Layer 3 of a small transformer language model trained on English Wikipedia (14 layers, counted from 0, width 96).
Take only the direct path to the model's output, skipping the later layers: a vector added to the residual stream pushes a token's score in proportion to its dot product with that token's output vector.

Output vectors of the tokens that the questions are about. A number n stands for (n - 500) times 0.0038.
"squad ": 298 525 463 234 444 393 423 290 718 672 25 496 579 372 354 365 587 447 526 378 457 334 537 591 624 506 555 620 487 584 633 500 455 672 629 564 472 331 514 596 422 410 500 454 461 593 452 504 642 142 485 380 655 457 352 551 661 683 146 479 595 545 617 427 496 342 531 309 376 323 550 440 475 504 382 711 687 656 629 288 500 222 608 299 447 443 422 708 643 556 465 526 308 445 581 736
"college ": 437 547 530 145 670 601 311 360 609 549 469 661 518 526 460 451 456 460 448 354 566 391 358 556 356 500 568 670 336 498 289 436 520 440 617 424 441 322 782 594 448 597 411 310 411 454 611 400 446 286 503 546 489 342 504 523 458 316 587 621 560 422 557 454 600 490 371 423 477 488 539 487 352 540 537 629 531 463 528 403 471 367 720 391 349 701 786 388 438 550 551 475 350 426 598 583
"law ": 444 634 433 286 511 556 333 227 474 648 595 453 506 676 489 388 494 508 627 465 635 454 529 546 607 529 638 456 481 498 448 524 374 428 487 555 485 507 447 543 361 483 432 396 440 581 604 566 452 331 484 440 591 351 432 408 325 541 522 326 478 554 462 442 452 512 466 538 378 471 589 512 479 602 358 399 383 464 558 459 390 614 671 470 433 490 675 321 521 500 368 481 394 329 423 679
"operation ": 486 624 594 354 620 549 300 264 603 660 516 426 515 706 605 431 726 487 620 616 500 491 403 591 535 512 581 430 552 554 605 651 547 448 391 473 412 275 676 574 433 585 519 673 390 654 486 523 412 397 418 468 482 431 226 604 525 490 338 654 573 551 386 521 573 221 533 468 615 509 483 459 356 412 586 570 260 650 697 368 315 380 528 609 455 541 522 623 549 412 638 324 337 447 383 602
"nominations": 479 470 255 381 488 432 348 406 627 672 246 721 578 606 437 592 382 357 738 537 450 527 473 556 630 469 508 721 300 653 375 323 587 737 645 345 413 263 697 481 434 406 547 413 563 398 584 488 738 583 543 539 577 419 664 583 478 799 560 566 468 490 573 423 344 518 590 496 191 443 617 664 315 255 487 519 291 379 428 737 533 198 515 601 307 330 477 901 474 455 528 292 561 467 628 732
"assassination ": 446 291 422 399 480 509 383 385 396 793 317 460 594 500 567 444 530 385 759 544 483 414 375 607 693 493 553 500 535 555 525 522 606 476 479 443 445 410 664 680 471 496 406 591 477 533 561 409 605 417 559 543 700 538 444 645 474 707 401 646 635 683 519 447 533 359 549 333 390 545 578 514 429 464 333 669 208 658 453 462 500 464 580 516 154 606 642 815 455 345 604 539 277 409 578 580
"AD ": 465 402 482 519 620 431 532 300 526 522 640 381 406 583 420 493 546 383 627 483 545 465 296 509 464 447 396 449 603 532 444 559 415 524 759 370 458 519 649 743 438 421 652 445 514 606 522 481 665 430 383 530 544 615 496 559 477 526 328 597 507 504 638 409 541 287 643 607 588 511 453 335 403 609 410 559 392 467 443 619 547 572 731 594 312 434 600 487 596 253 564 357 312 550 664 675
"bone ": 519 489 339 539 674 503 309 404 391 705 593 401 763 507 443 430 507 488 283 478 542 512 450 553 658 478 484 719 396 531 636 411 506 689 680 637 446 615 753 548 470 602 606 533 448 419 586 607 681 459 735 527 583 404 579 601 416 503 422 453 393 476 500 383 488 391 553 447 452 630 563 324 371 536 484 603 513 671 455 696 492 552 526 354 492 455 671 381 543 497 528 395 473 406 365 491
"Forces": 388 385 697 420 344 519 405 320 419 623 411 637 601 447 486 545 476 435 692 333 750 482 493 538 623 453 413 568 500 557 536 496 733 635 460 508 384 339 702 399 435 223 373 602 306 531 473 613 717 473 468 718 578 463 551 579 488 554 242 560 467 744 454 404 422 312 725 517 462 656 559 741 566 507 274 599 425 555 525 374 352 215 635 601 412 487 401 557 236 500 541 193 560 398 581 668
"nomine": 419 422 407 310 497 381 164 504 567 677 218 656 758 588 325 523 550 336 674 481 552 490 591 542 538 484 475 562 424 676 452 273 602 609 665 544 473 265 551 378 602 387 492 649 575 440 559 507 708 389 398 462 492 414 759 536 473 661 545 604 456 592 528 516 599 426 504 296 460 547 556 618 457 432 384 500 481 474 430 439 542 194 712 651 278 452 500 770 592 500 397 302 531 464 581 772
"Press": 420 633 450 276 526 647 231 483 436 579 412 780 669 545 544 522 516 294 666 369 684 551 438 475 546 481 355 597 534 505 787 529 421 519 586 587 471 357 641 727 363 294 486 610 445 394 583 734 640 532 591 663 709 496 434 461 647 681 518 608 684 757 431 445 430 530 628 548 358 751 478 587 361 548 508 433 414 235 538 738 410 370 491 880 284 314 423 361 493 431 450 295 236 512 624 656
"ties ": 437 441 360 517 684 590 461 717 570 483 561 510 362 564 719 508 638 361 497 415 650 474 490 545 516 498 583 677 394 596 579 359 461 530 616 444 431 407 612 372 354 446 389 480 459 411 597 538 545 593 474 631 334 459 598 659 470 767 419 364 523 762 640 406 529 426 445 464 451 604 590 276 528 500 440 481 514 529 642 208 641 187 475 440 580 339 726 377 503 405 388 285 373 610 555 663

Output weights of attention head 2. The head adds the sum of these rows, row i times number i of z. A number n stands for (n - 500) times 0.00079.
o0: 433 573 671 411 615 488 589 382 692 563 484 427 646 444 386 465 504 692 623 447 493 430 387 516 301 733 549 511 495 413 310 590 495 558 580 170 354 474 482 678 339 576 685 427 682 539 357 509 237 635 493 592 382 418 447 497 409 467 524 619 594 427 745 437 579 644 430 743 508 594 666 573 137 419 527 515 315 561 515 684 326 401 428 632 553 325 557 516 661 571 833 468 636 522 549 330
o1: 595 189 215 326 444 427 595 494 552 788 392 398 719 383 566 410 455 366 534 450 390 325 409 438 628 463 272 455 549 547 445 476 428 483 576 379 344 617 635 705 484 624 552 473 426 517 590 673 360 484 469 421 472 369 255 647 448 395 563 502 565 521 520 591 705 623 572 358 346 637 404 431 495 434 470 606 539 336 381 563 502 476 426 330 154 617 816 536 437 666 544 493 466 308 474 315
o2: 636 345 656 535 424 443 390 307 606 755 520 451 792 609 316 488 469 511 562 522 345 427 591 577 545 244 499 466 497 631 476 641 388 577 640 478 391 759 635 277 373 439 437 316 803 544 609 492 647 582 432 441 428 575 732 466 474 483 518 599 181 601 535 601 532 726 406 459 569 715 450 316 511 561 625 337 521 549 527 652 618 559 445 332 461 604 504 542 551 452 488 397 683 536 544 591
o3: 482 428 566 768 427 591 667 492 417 489 366 595 533 623 433 413 639 540 487 593 592 368 388 559 434 384 677 349 678 375 422 632 430 409 244 618 612 439 527 655 548 386 512 602 671 615 397 426 354 442 317 305 710 440 416 290 214 415 389 711 590 593 303 330 417 429 594 477 612 468 426 474 435 515 311 416 439 588 631 645 510 718 637 348 424 480 464 533 687 609 492 691 333 535 438 466
o4: 294 509 580 696 436 610 598 521 589 490 286 501 455 381 683 341 564 636 606 440 445 452 400 537 533 370 348 583 664 381 698 493 680 456 646 514 496 478 336 769 384 213 615 581 583 490 574 474 416 322 599 439 839 628 517 783 529 432 242 606 697 571 598 409 533 500 629 333 512 525 503 587 412 437 537 347 492 436 679 457 435 542 411 379 467 677 464 772 512 439 576 405 328 530 549 510
o5: 468 274 452 691 470 512 407 532 528 609 609 551 445 427 470 428 597 515 444 460 632 407 491 510 398 330 462 473 342 498 406 395 393 475 420 501 509 508 498 361 604 492 442 441 650 685 363 384 435 514 487 532 449 397 337 520 248 339 591 493 643 417 528 324 602 336 325 574 597 482 313 555 497 686 370 489 449 630 486 514 216 417 463 485 385 548 288 334 668 695 532 482 555 478 571 263
o6: 586 616 423 582 350 729 600 446 561 239 411 630 520 552 696 565 638 440 584 570 521 563 596 372 593 495 882 402 545 442 448 355 538 314 563 459 437 632 390 533 384 564 581 522 689 759 457 488 532 623 550 307 636 594 688 571 822 541 680 516 604 863 657 539 264 325 169 621 524 695 442 542 425 418 538 300 295 603 497 664 596 635 441 697 413 555 596 671 567 470 568 415 408 479 669 486
o7: 591 482 477 437 697 443 557 472 495 357 454 475 486 548 585 605 642 570 452 474 550 452 401 341 438 809 654 432 590 354 663 417 369 427 599 505 279 624 380 497 568 694 485 662 467 528 277 721 404 489 468 486 533 617 363 576 344 263 528 345 553 587 702 473 309 644 779 703 221 596 409 360 564 449 661 436 520 420 492 454 704 530 459 644 735 419 467 557 675 421 609 415 529 606 489 565
o8: 733 352 507 516 629 377 660 607 247 467 527 553 646 426 381 648 443 617 387 517 487 467 484 536 498 598 448 697 268 463 556 348 457 660 516 634 384 424 406 623 470 858 657 525 538 373 564 614 418 363 426 483 425 247 528 396 336 554 583 544 576 546 476 487 653 709 674 481 445 452 420 515 645 424 751 385 547 361 478 522 706 280 284 383 469 328 331 402 521 417 480 492 547 529 550 492
o9: 588 467 606 564 525 584 429 467 364 364 522 578 657 485 394 395 618 461 644 667 705 524 389 585 432 642 566 475 525 576 318 286 544 372 629 677 640 415 468 416 591 607 567 470 503 327 552 622 535 646 661 441 582 411 545 395 448 648 462 561 441 382 765 557 557 539 454 684 526 394 450 432 425 405 448 593 593 390 483 652 623 395 756 343 478 490 549 304 340 611 479 254 439 548 664 525
o10: 241 319 615 416 480 673 278 485 740 391 710 641 521 582 458 420 462 382 500 628 597 551 320 429 643 532 628 492 421 550 589 229 504 371 377 379 517 544 538 685 621 454 372 603 663 434 578 424 497 611 463 536 452 414 378 378 406 402 595 517 569 441 320 443 496 471 440 334 449 604 529 402 586 516 756 573 556 365 499 241 347 434 585 591 396 531 429 238 590 494 410 428 341 547 309 608
o11: 604 527 457 579 274 518 240 343 409 628 538 558 416 615 523 269 415 235 357 567 464 621 419 353 766 486 519 482 603 526 699 612 576 656 477 638 591 460 429 672 239 324 538 516 452 384 700 472 504 505 516 578 675 284 468 392 404 586 591 462 535 518 529 536 434 567 626 590 393 661 503 294 552 554 727 496 424 513 442 525 532 672 747 540 681 602 452 309 389 383 563 559 498 569 503 511
o12: 315 370 558 402 508 273 388 266 683 407 453 420 465 393 430 574 600 300 394 479 374 577 154 469 573 557 617 472 332 440 428 444 363 592 637 181 402 340 610 604 548 406 434 503 557 397 651 525 530 595 335 444 461 625 442 472 553 528 617 634 476 427 407 573 636 461 279 499 554 417 591 381 506 493 569 472 565 459 575 479 419 483 469 479 340 623 336 470 576 397 419 564 529 571 360 495
o13: 418 463 548 389 403 575 396 630 438 571 377 336 447 465 464 500 459 472 584 399 518 315 424 546 401 600 497 422 489 440 624 528 396 483 556 291 661 583 543 367 177 247 656 503 490 582 665 219 390 436 367 378 610 640 494 529 521 659 597 743 717 608 576 499 541 345 540 548 413 364 412 527 553 615 659 537 640 446 655 495 369 357 524 447 160 677 532 369 422 435 405 573 685 380 528 561
o14: 431 662 519 374 545 507 496 464 549 568 637 494 628 663 436 468 389 493 640 544 634 397 656 467 609 519 365 616 328 531 364 392 454 610 665 645 752 377 368 537 446 413 621 413 411 598 471 387 541 477 363 519 340 449 601 299 468 446 432 973 510 245 427 461 378 288 336 314 580 611 379 481 351 544 476 443 491 566 552 684 523 361 643 410 382 279 388 405 445 353 531 493 545 621 480 474
o15: 843 364 319 530 617 280 630 551 421 546 409 455 511 433 484 409 601 496 478 530 556 425 590 552 472 572 284 468 381 740 405 335 534 716 499 380 596 395 557 276 544 660 433 453 437 578 553 610 558 505 487 344 467 497 565 543 420 305 376 489 389 570 292 465 404 401 727 483 569 559 363 343 674 510 368 513 626 578 591 404 567 503 315 552 278 566 419 651 666 346 499 375 525 531 301 461
o16: 440 529 468 552 643 767 400 727 342 626 395 561 671 497 447 366 452 572 474 465 540 463 654 350 335 596 237 569 593 323 586 471 736 772 399 778 702 420 605 351 543 503 457 461 490 508 401 438 618 549 488 397 426 572 637 583 408 397 536 561 558 522 416 312 433 339 475 554 342 489 334 358 687 632 304 460 436 388 299 376 484 644 584 510 529 552 444 359 450 742 535 334 387 632 385 524
o17: 632 359 488 682 519 413 559 690 492 531 278 413 526 342 435 527 643 403 548 339 427 506 651 449 449 632 409 469 352 698 383 523 622 496 462 579 421 121 420 231 438 550 421 593 623 495 270 514 537 426 469 480 627 628 568 359 394 501 452 441 650 401 186 499 212 428 701 593 322 446 460 633 503 373 496 437 506 564 399 579 643 298 580 445 505 603 282 747 587 405 373 665 541 290 506 484
o18: 504 376 528 380 315 549 255 721 484 485 478 542 506 465 482 447 587 224 478 424 435 506 489 599 655 601 349 588 732 521 487 332 408 336 531 293 776 487 400 499 457 492 396 380 546 607 497 562 276 475 517 516 571 429 564 364 558 460 303 553 564 487 402 537 556 372 469 471 636 400 532 472 528 632 781 496 507 541 422 430 468 639 517 480 493 819 769 429 527 531 345 524 670 471 463 400
o19: 593 474 363 284 434 533 577 758 545 413 322 368 527 473 624 547 384 357 328 453 572 517 638 705 647 583 286 478 277 390 619 357 507 316 433 615 407 656 575 466 553 657 573 277 666 841 499 373 519 501 492 512 544 243 570 636 387 523 275 583 660 426 643 482 280 360 742 751 235 593 423 404 312 404 471 658 586 259 589 316 667 583 450 512 530 582 774 505 471 970 554 543 762 552 585 501
o20: 533 407 603 557 305 444 352 355 619 652 555 467 578 362 491 490 493 655 310 511 642 419 348 570 473 720 587 603 617 331 546 307 663 353 407 381 404 642 561 460 347 626 521 589 542 596 657 348 381 535 480 627 505 465 346 675 443 475 612 485 585 487 364 497 357 569 464 644 393 512 478 496 530 424 648 293 474 450 742 457 322 704 279 610 449 509 479 484 483 394 389 467 298 506 457 303
o21: 590 355 555 571 412 327 507 665 662 516 579 412 490 508 312 413 438 501 353 495 470 452 589 703 526 260 555 532 345 520 528 389 480 541 553 426 418 381 242 282 646 361 504 371 359 326 478 458 652 375 449 585 470 609 519 492 591 569 431 558 685 394 467 464 454 565 518 420 592 524 393 578 497 434 341 324 599 552 639 401 364 576 448 347 532 484 401 465 463 488 585 493 477 493 496 497
o22: 481 456 376 455 482 755 489 518 536 753 556 356 423 621 679 530 398 456 510 474 623 488 366 534 574 704 683 477 541 417 580 414 394 384 480 525 600 616 474 417 401 584 265 589 416 314 415 537 285 363 378 600 551 451 321 619 440 400 524 337 592 500 436 384 423 463 318 422 420 476 379 410 545 475 575 633 493 604 481 468 393 802 422 623 589 470 614 342 452 406 727 535 340 247 412 358
o23: 566 429 423 521 298 452 599 589 597 521 413 682 458 645 525 380 374 479 618 512 498 479 494 244 634 384 447 123 418 512 575 543 474 465 826 427 584 531 585 597 559 641 434 590 535 684 318 617 575 539 588 405 434 412 321 470 468 514 426 409 612 493 309 510 388 556 426 468 685 685 522 369 599 561 561 646 361 409 285 499 385 244 473 575 465 301 473 577 694 596 638 556 609 692 500 493
o24: 532 551 543 495 507 678 583 228 404 364 747 530 371 446 633 508 393 572 465 637 469 496 576 416 589 607 608 466 413 422 663 602 511 392 597 586 353 374 616 591 421 371 435 628 427 486 641 622 482 456 387 638 483 602 445 698 538 371 502 484 354 594 642 391 596 610 399 403 553 498 508 425 516 526 540 390 493 539 543 600 285 567 572 388 495 476 464 328 370 514 572 339 405 498 285 480
o25: 397 476 592 574 338 297 421 721 546 494 319 505 600 522 411 415 463 504 544 628 465 514 398 505 571 496 699 372 549 592 493 431 557 517 632 674 576 541 354 547 513 600 394 598 585 448 287 374 654 764 603 538 386 768 555 641 408 560 633 325 487 607 540 483 416 723 635 394 498 522 397 591 364 442 633 516 704 476 215 290 518 336 327 517 509 457 406 468 454 508 360 452 498 470 691 784
o26: 532 439 549 512 548 730 427 529 545 517 414 462 618 514 445 789 661 309 552 452 865 306 526 348 302 605 634 469 306 553 360 718 159 307 473 599 563 527 704 376 387 571 603 472 415 217 587 608 416 274 544 529 654 342 416 277 561 387 563 520 454 432 562 249 321 450 704 670 503 475 442 555 613 493 603 460 394 477 621 298 697 539 673 573 514 404 501 407 525 430 646 421 323 402 804 573
o27: 612 535 462 422 468 705 302 533 576 372 473 587 433 428 507 643 444 661 538 431 525 632 309 559 436 530 393 454 484 559 346 485 557 297 515 412 452 487 754 570 500 728 350 608 685 496 574 413 466 525 440 528 532 296 422 680 400 397 184 584 435 482 291 518 519 360 324 621 664 571 441 457 620 448 570 659 408 634 546 593 432 715 553 679 710 822 428 732 406 757 585 423 744 463 408 559
o28: 583 366 439 463 372 517 514 612 519 143 447 697 618 474 638 503 565 527 710 441 493 496 426 488 426 389 540 503 542 511 595 492 560 517 730 487 474 575 473 510 461 674 547 437 543 402 393 567 622 684 413 465 558 591 551 500 661 492 415 650 388 467 448 438 268 508 585 577 341 114 476 557 467 579 740 387 713 629 545 605 553 645 490 409 620 522 371 511 496 736 424 244 708 499 680 399
o29: 453 563 711 448 396 548 432 385 670 550 704 540 729 483 428 532 567 541 359 547 538 517 602 542 565 427 543 482 435 510 628 337 556 157 224 626 554 482 402 322 467 543 478 483 556 530 573 620 425 519 434 562 318 708 585 550 495 608 527 373 671 598 416 549 372 495 489 354 433 429 673 580 476 304 342 572 561 527 498 457 542 518 564 400 467 555 501 534 477 526 421 254 527 430 434 727
o30: 525 367 454 569 520 315 519 411 468 611 362 523 502 528 563 552 637 356 557 499 508 545 578 518 463 601 564 446 630 575 663 281 375 500 459 483 597 398 524 294 610 683 531 540 480 360 438 591 640 383 566 495 350 508 486 561 458 536 477 596 535 464 390 419 384 318 655 602 414 304 329 525 397 576 316 614 696 639 273 474 577 357 332 513 537 487 355 608 801 504 500 356 590 671 455 519
o31: 662 521 621 330 337 734 642 350 491 732 282 549 380 542 501 443 328 480 548 464 487 545 610 382 488 509 748 387 238 502 673 668 441 651 552 494 563 467 489 477 264 345 224 482 471 522 360 531 291 480 624 314 596 586 458 533 439 608 137 425 492 358 440 470 635 539 475 566 429 498 506 626 568 515 429 505 447 560 571 634 585 386 641 316 585 388 564 615 633 515 654 574 581 501 610 540

Each question shows a token from some text and the vector z that the head gathered there. A number n stands for (n - 500) times 0.01.

"Holy ": 474 713 397 542 411 442 509 746 509 356 499 486 645 514 487 591 521 429 605 475 401 434 445 346 610 439 436 541 350 488 496 422
Which of these tokens does it push down most? "nominations"

"EG": 456 444 455 548 475 499 416 465 424 457 498 370 370 531 411 415 513 532 401 538 402 480 448 485 490 604 528 514 513 505 472 481
Which three tokens does it push up most, strongest first? "Forces", "squad ", "nomine"

"|": 471 420 403 523 472 453 323 566 498 448 490 347 384 618 490 386 522 547 422 647 522 430 447 515 366 584 560 367 510 493 530 416
Pushed up most: "squad "

"gres": 430 408 434 463 392 460 396 475 510 489 487 457 554 534 517 530 504 529 527 490 499 506 461 454 583 509 475 605 525 548 474 504
Pushed up most: "Forces"

"ét": 704 799 504 476 323 672 539 831 497 490 648 607 517 648 284 595 426 404 580 531 478 570 223 253 447 561 715 878 438 530 701 655
Pushed up most: "college "

"\n\n": 425 435 437 385 445 382 460 509 527 573 390 610 438 504 439 455 614 494 471 365 456 529 429 517 582 370 563 394 451 569 504 510
Pushed up most: "Press"

"198": 640 585 524 733 517 410 594 486 686 527 535 513 670 522 431 349 485 721 463 467 421 299 643 607 571 376 447 399 419 571 503 759
Pushed up most: "assassination "

"13 ": 596 581 441 504 373 321 515 568 600 518 410 346 725 589 492 349 644 546 464 572 468 533 422 474 510 544 487 372 419 478 432 550
Pushed up most: "nominations"

"\n": 491 316 454 414 413 402 534 377 540 611 469 523 512 404 252 596 419 522 491 639 336 423 718 465 375 490 464 487 528 452 570 395
Which three tokens does it push up most, strongest first? "ties ", "nominations", "bone "

"30": 537 526 495 430 569 524 483 565 537 569 563 526 546 541 465 291 582 585 490 533 660 589 453 599 571 494 549 437 533 469 490 494
Pushed up most: "Press"

"1": 541 624 450 629 478 403 599 507 636 549 526 480 676 521 452 345 587 650 480 436 438 431 625 498 546 381 490 369 385 516 533 763
Pushed up most: "assassination "

"45": 417 464 419 374 456 347 460 560 544 593 351 677 368 504 482 411 659 491 474 267 463 567 306 509 653 287 593 317 382 594 499 572
Which three tokens does it push up most, strongest first? "Press", "Forces", "law "

"| ": 466 495 434 508 390 471 370 604 498 370 523 385 492 505 471 517 473 519 411 632 529 420 523 490 423 592 546 443 472 576 467 454
Which of these tokens does it push down most? "AD "

"typically ": 645 507 504 466 496 507 417 629 400 504 436 577 551 466 519 437 483 531 677 478 525 364 620 402 524 501 430 475 433 702 448 546
Pushed up most: "law "

"Winter ": 544 499 505 537 419 408 493 533 587 525 496 398 656 556 545 453 522 567 489 552 509 472 490 535 448 527 438 531 445 454 506 512
Which two tokens does it push up most, strongest first? "nominations", "nomine"

"deputy ": 649 503 516 480 468 520 476 606 429 470 487 559 525 495 519 414 491 510 638 418 485 334 609 398 505 524 432 482 425 729 459 578
Which three tokens does it push up most, strongest first? "law ", "operation ", "college "

"retary ": 651 524 476 479 452 520 458 630 397 511 460 542 540 461 526 428 480 486 677 454 496 353 615 371 490 497 458 513 402 734 452 581
Pushed up most: "law "

"unlike ": 517 428 542 557 416 481 489 559 510 474 493 495 609 491 583 547 479 396 455 606 561 369 650 479 524 486 527 582 382 568 471 443
Which of these tokens does it push down most? "squad "

"–": 677 456 516 270 617 565 527 553 556 644 518 497 486 555 417 125 686 634 395 419 726 655 287 760 652 443 434 460 569 335 579 482
Which of these tokens does it push down most? "law "

": ": 496 445 536 492 373 499 533 514 497 611 492 532 470 515 497 496 486 608 387 377 663 544 380 357 525 532 527 601 547 495 541 541
Pushed up most: "nominations"

"to ": 674 425 527 532 491 475 522 583 461 411 524 500 561 539 581 411 466 476 615 449 564 290 632 428 505 568 463 512 445 642 449 553
Which three tokens does it push up most, strongest first? "operation ", "law ", "college "

"11 ": 542 583 510 557 449 376 561 537 591 538 490 396 668 570 521 424 576 574 471 585 478 461 503 540 506 475 480 425 422 492 461 590
Which of these tokens does it push down most? "Forces"

"they ": 510 445 564 492 511 364 396 682 550 436 453 560 606 486 506 527 484 470 398 655 479 361 745 513 581 562 467 420 481 493 476 365
Which two tokens does it push up most, strongest first? "bone ", "ties "

"te": 489 532 568 467 418 482 459 573 539 423 454 573 508 469 531 522 484 410 495 593 588 435 588 443 496 516 558 498 456 572 589 469
Which three tokens does it push up most, strongest first? "bone ", "law ", "ties "

"Out ": 511 348 481 522 370 469 482 658 554 619 483 512 519 473 547 549 450 651 349 431 655 389 489 486 477 506 553 613 580 541 497 495
Which two tokens does it push up most, strongest first? "nominations", "operation "

"B": 493 529 500 607 506 376 589 692 483 659 470 541 448 575 439 574 523 466 468 562 396 324 316 412 463 639 661 570 546 480 427 617
Which two tokens does it push up most, strongest first? "Press", "nominations"

"ia": 411 428 468 406 390 440 491 537 493 502 470 461 520 535 404 505 491 496 568 521 495 463 519 482 578 484 448 539 554 572 418 489
Pushed up most: "ties "

"- ": 276 454 549 494 616 657 384 575 447 529 676 537 416 475 444 457 489 491 489 385 377 599 414 500 710 366 560 632 576 390 522 706
Pushed up most: "Forces"

"sion ": 454 484 483 374 387 544 401 456 490 571 548 483 390 561 557 556 472 599 495 326 433 595 334 363 554 625 460 602 532 510 489 599
Which three tokens does it push up most, strongest first? "nomine", "Forces", "nominations"

"April ": 595 593 460 542 437 376 561 529 610 551 481 382 669 578 523 367 608 585 473 532 484 498 444 524 467 498 516 439 396 462 487 584
Pushed up most: "nominations"

"characteristics": 415 340 452 387 472 475 427 353 552 536 558 503 597 476 306 547 519 452 487 539 475 454 721 545 419 541 558 576 567 616 459 456
Pushed up most: "ties "

"ing": 434 508 433 529 294 556 510 572 431 579 491 484 462 526 512 513 447 519 503 471 554 496 471 405 521 541 533 596 508 542 553 530
Pushed up most: "law "

"'": 680 474 477 504 345 812 656 767 238 470 465 681 342 609 418 619 266 241 477 459 384 655 17 332 396 509 893 701 461 269 621 592
Pushed up most: "AD "

", ": 419 427 466 505 540 397 504 462 528 487 557 455 513 264 429 484 317 501 348 353 518 426 459 351 565 537 597 751 526 539 487 663
Which three tokens does it push up most, strongest first? "operation ", "Forces", "nominations"

"es": 509 456 526 468 453 439 467 545 563 430 423 527 569 488 567 589 459 387 495 598 587 385 630 451 527 514 556 442 452 587 512 428
Pushed up most: "bone "

"report ": 618 524 512 463 454 527 451 627 425 518 451 586 501 474 507 443 476 506 663 441 515 372 599 401 522 515 455 495 418 690 494 550
Which three tokens does it push up most, strongest first? "law ", "operation ", "college "

"ations": 468 464 490 382 422 518 397 407 497 589 561 447 447 601 566 537 473 617 475 361 438 578 425 414 531 660 459 587 578 490 423 576
Pushed up most: "nomine"

"31 ": 529 574 480 507 462 450 483 555 557 524 478 416 624 540 499 383 601 558 524 550 573 552 481 529 541 508 507 427 425 509 477 549
Pushed up most: "college "

"North ": 518 422 442 480 441 574 392 427 445 556 568 446 443 481 566 503 494 601 528 355 485 508 374 367 627 654 498 664 448 517 416 616
Which three tokens does it push up most, strongest first? "Forces", "nomine", "college "

"Lyn": 408 487 473 450 375 500 534 606 467 472 490 403 459 397 508 475 367 423 570 405 413 547 409 281 520 577 495 587 515 507 534 592
Pushed up most: "ties "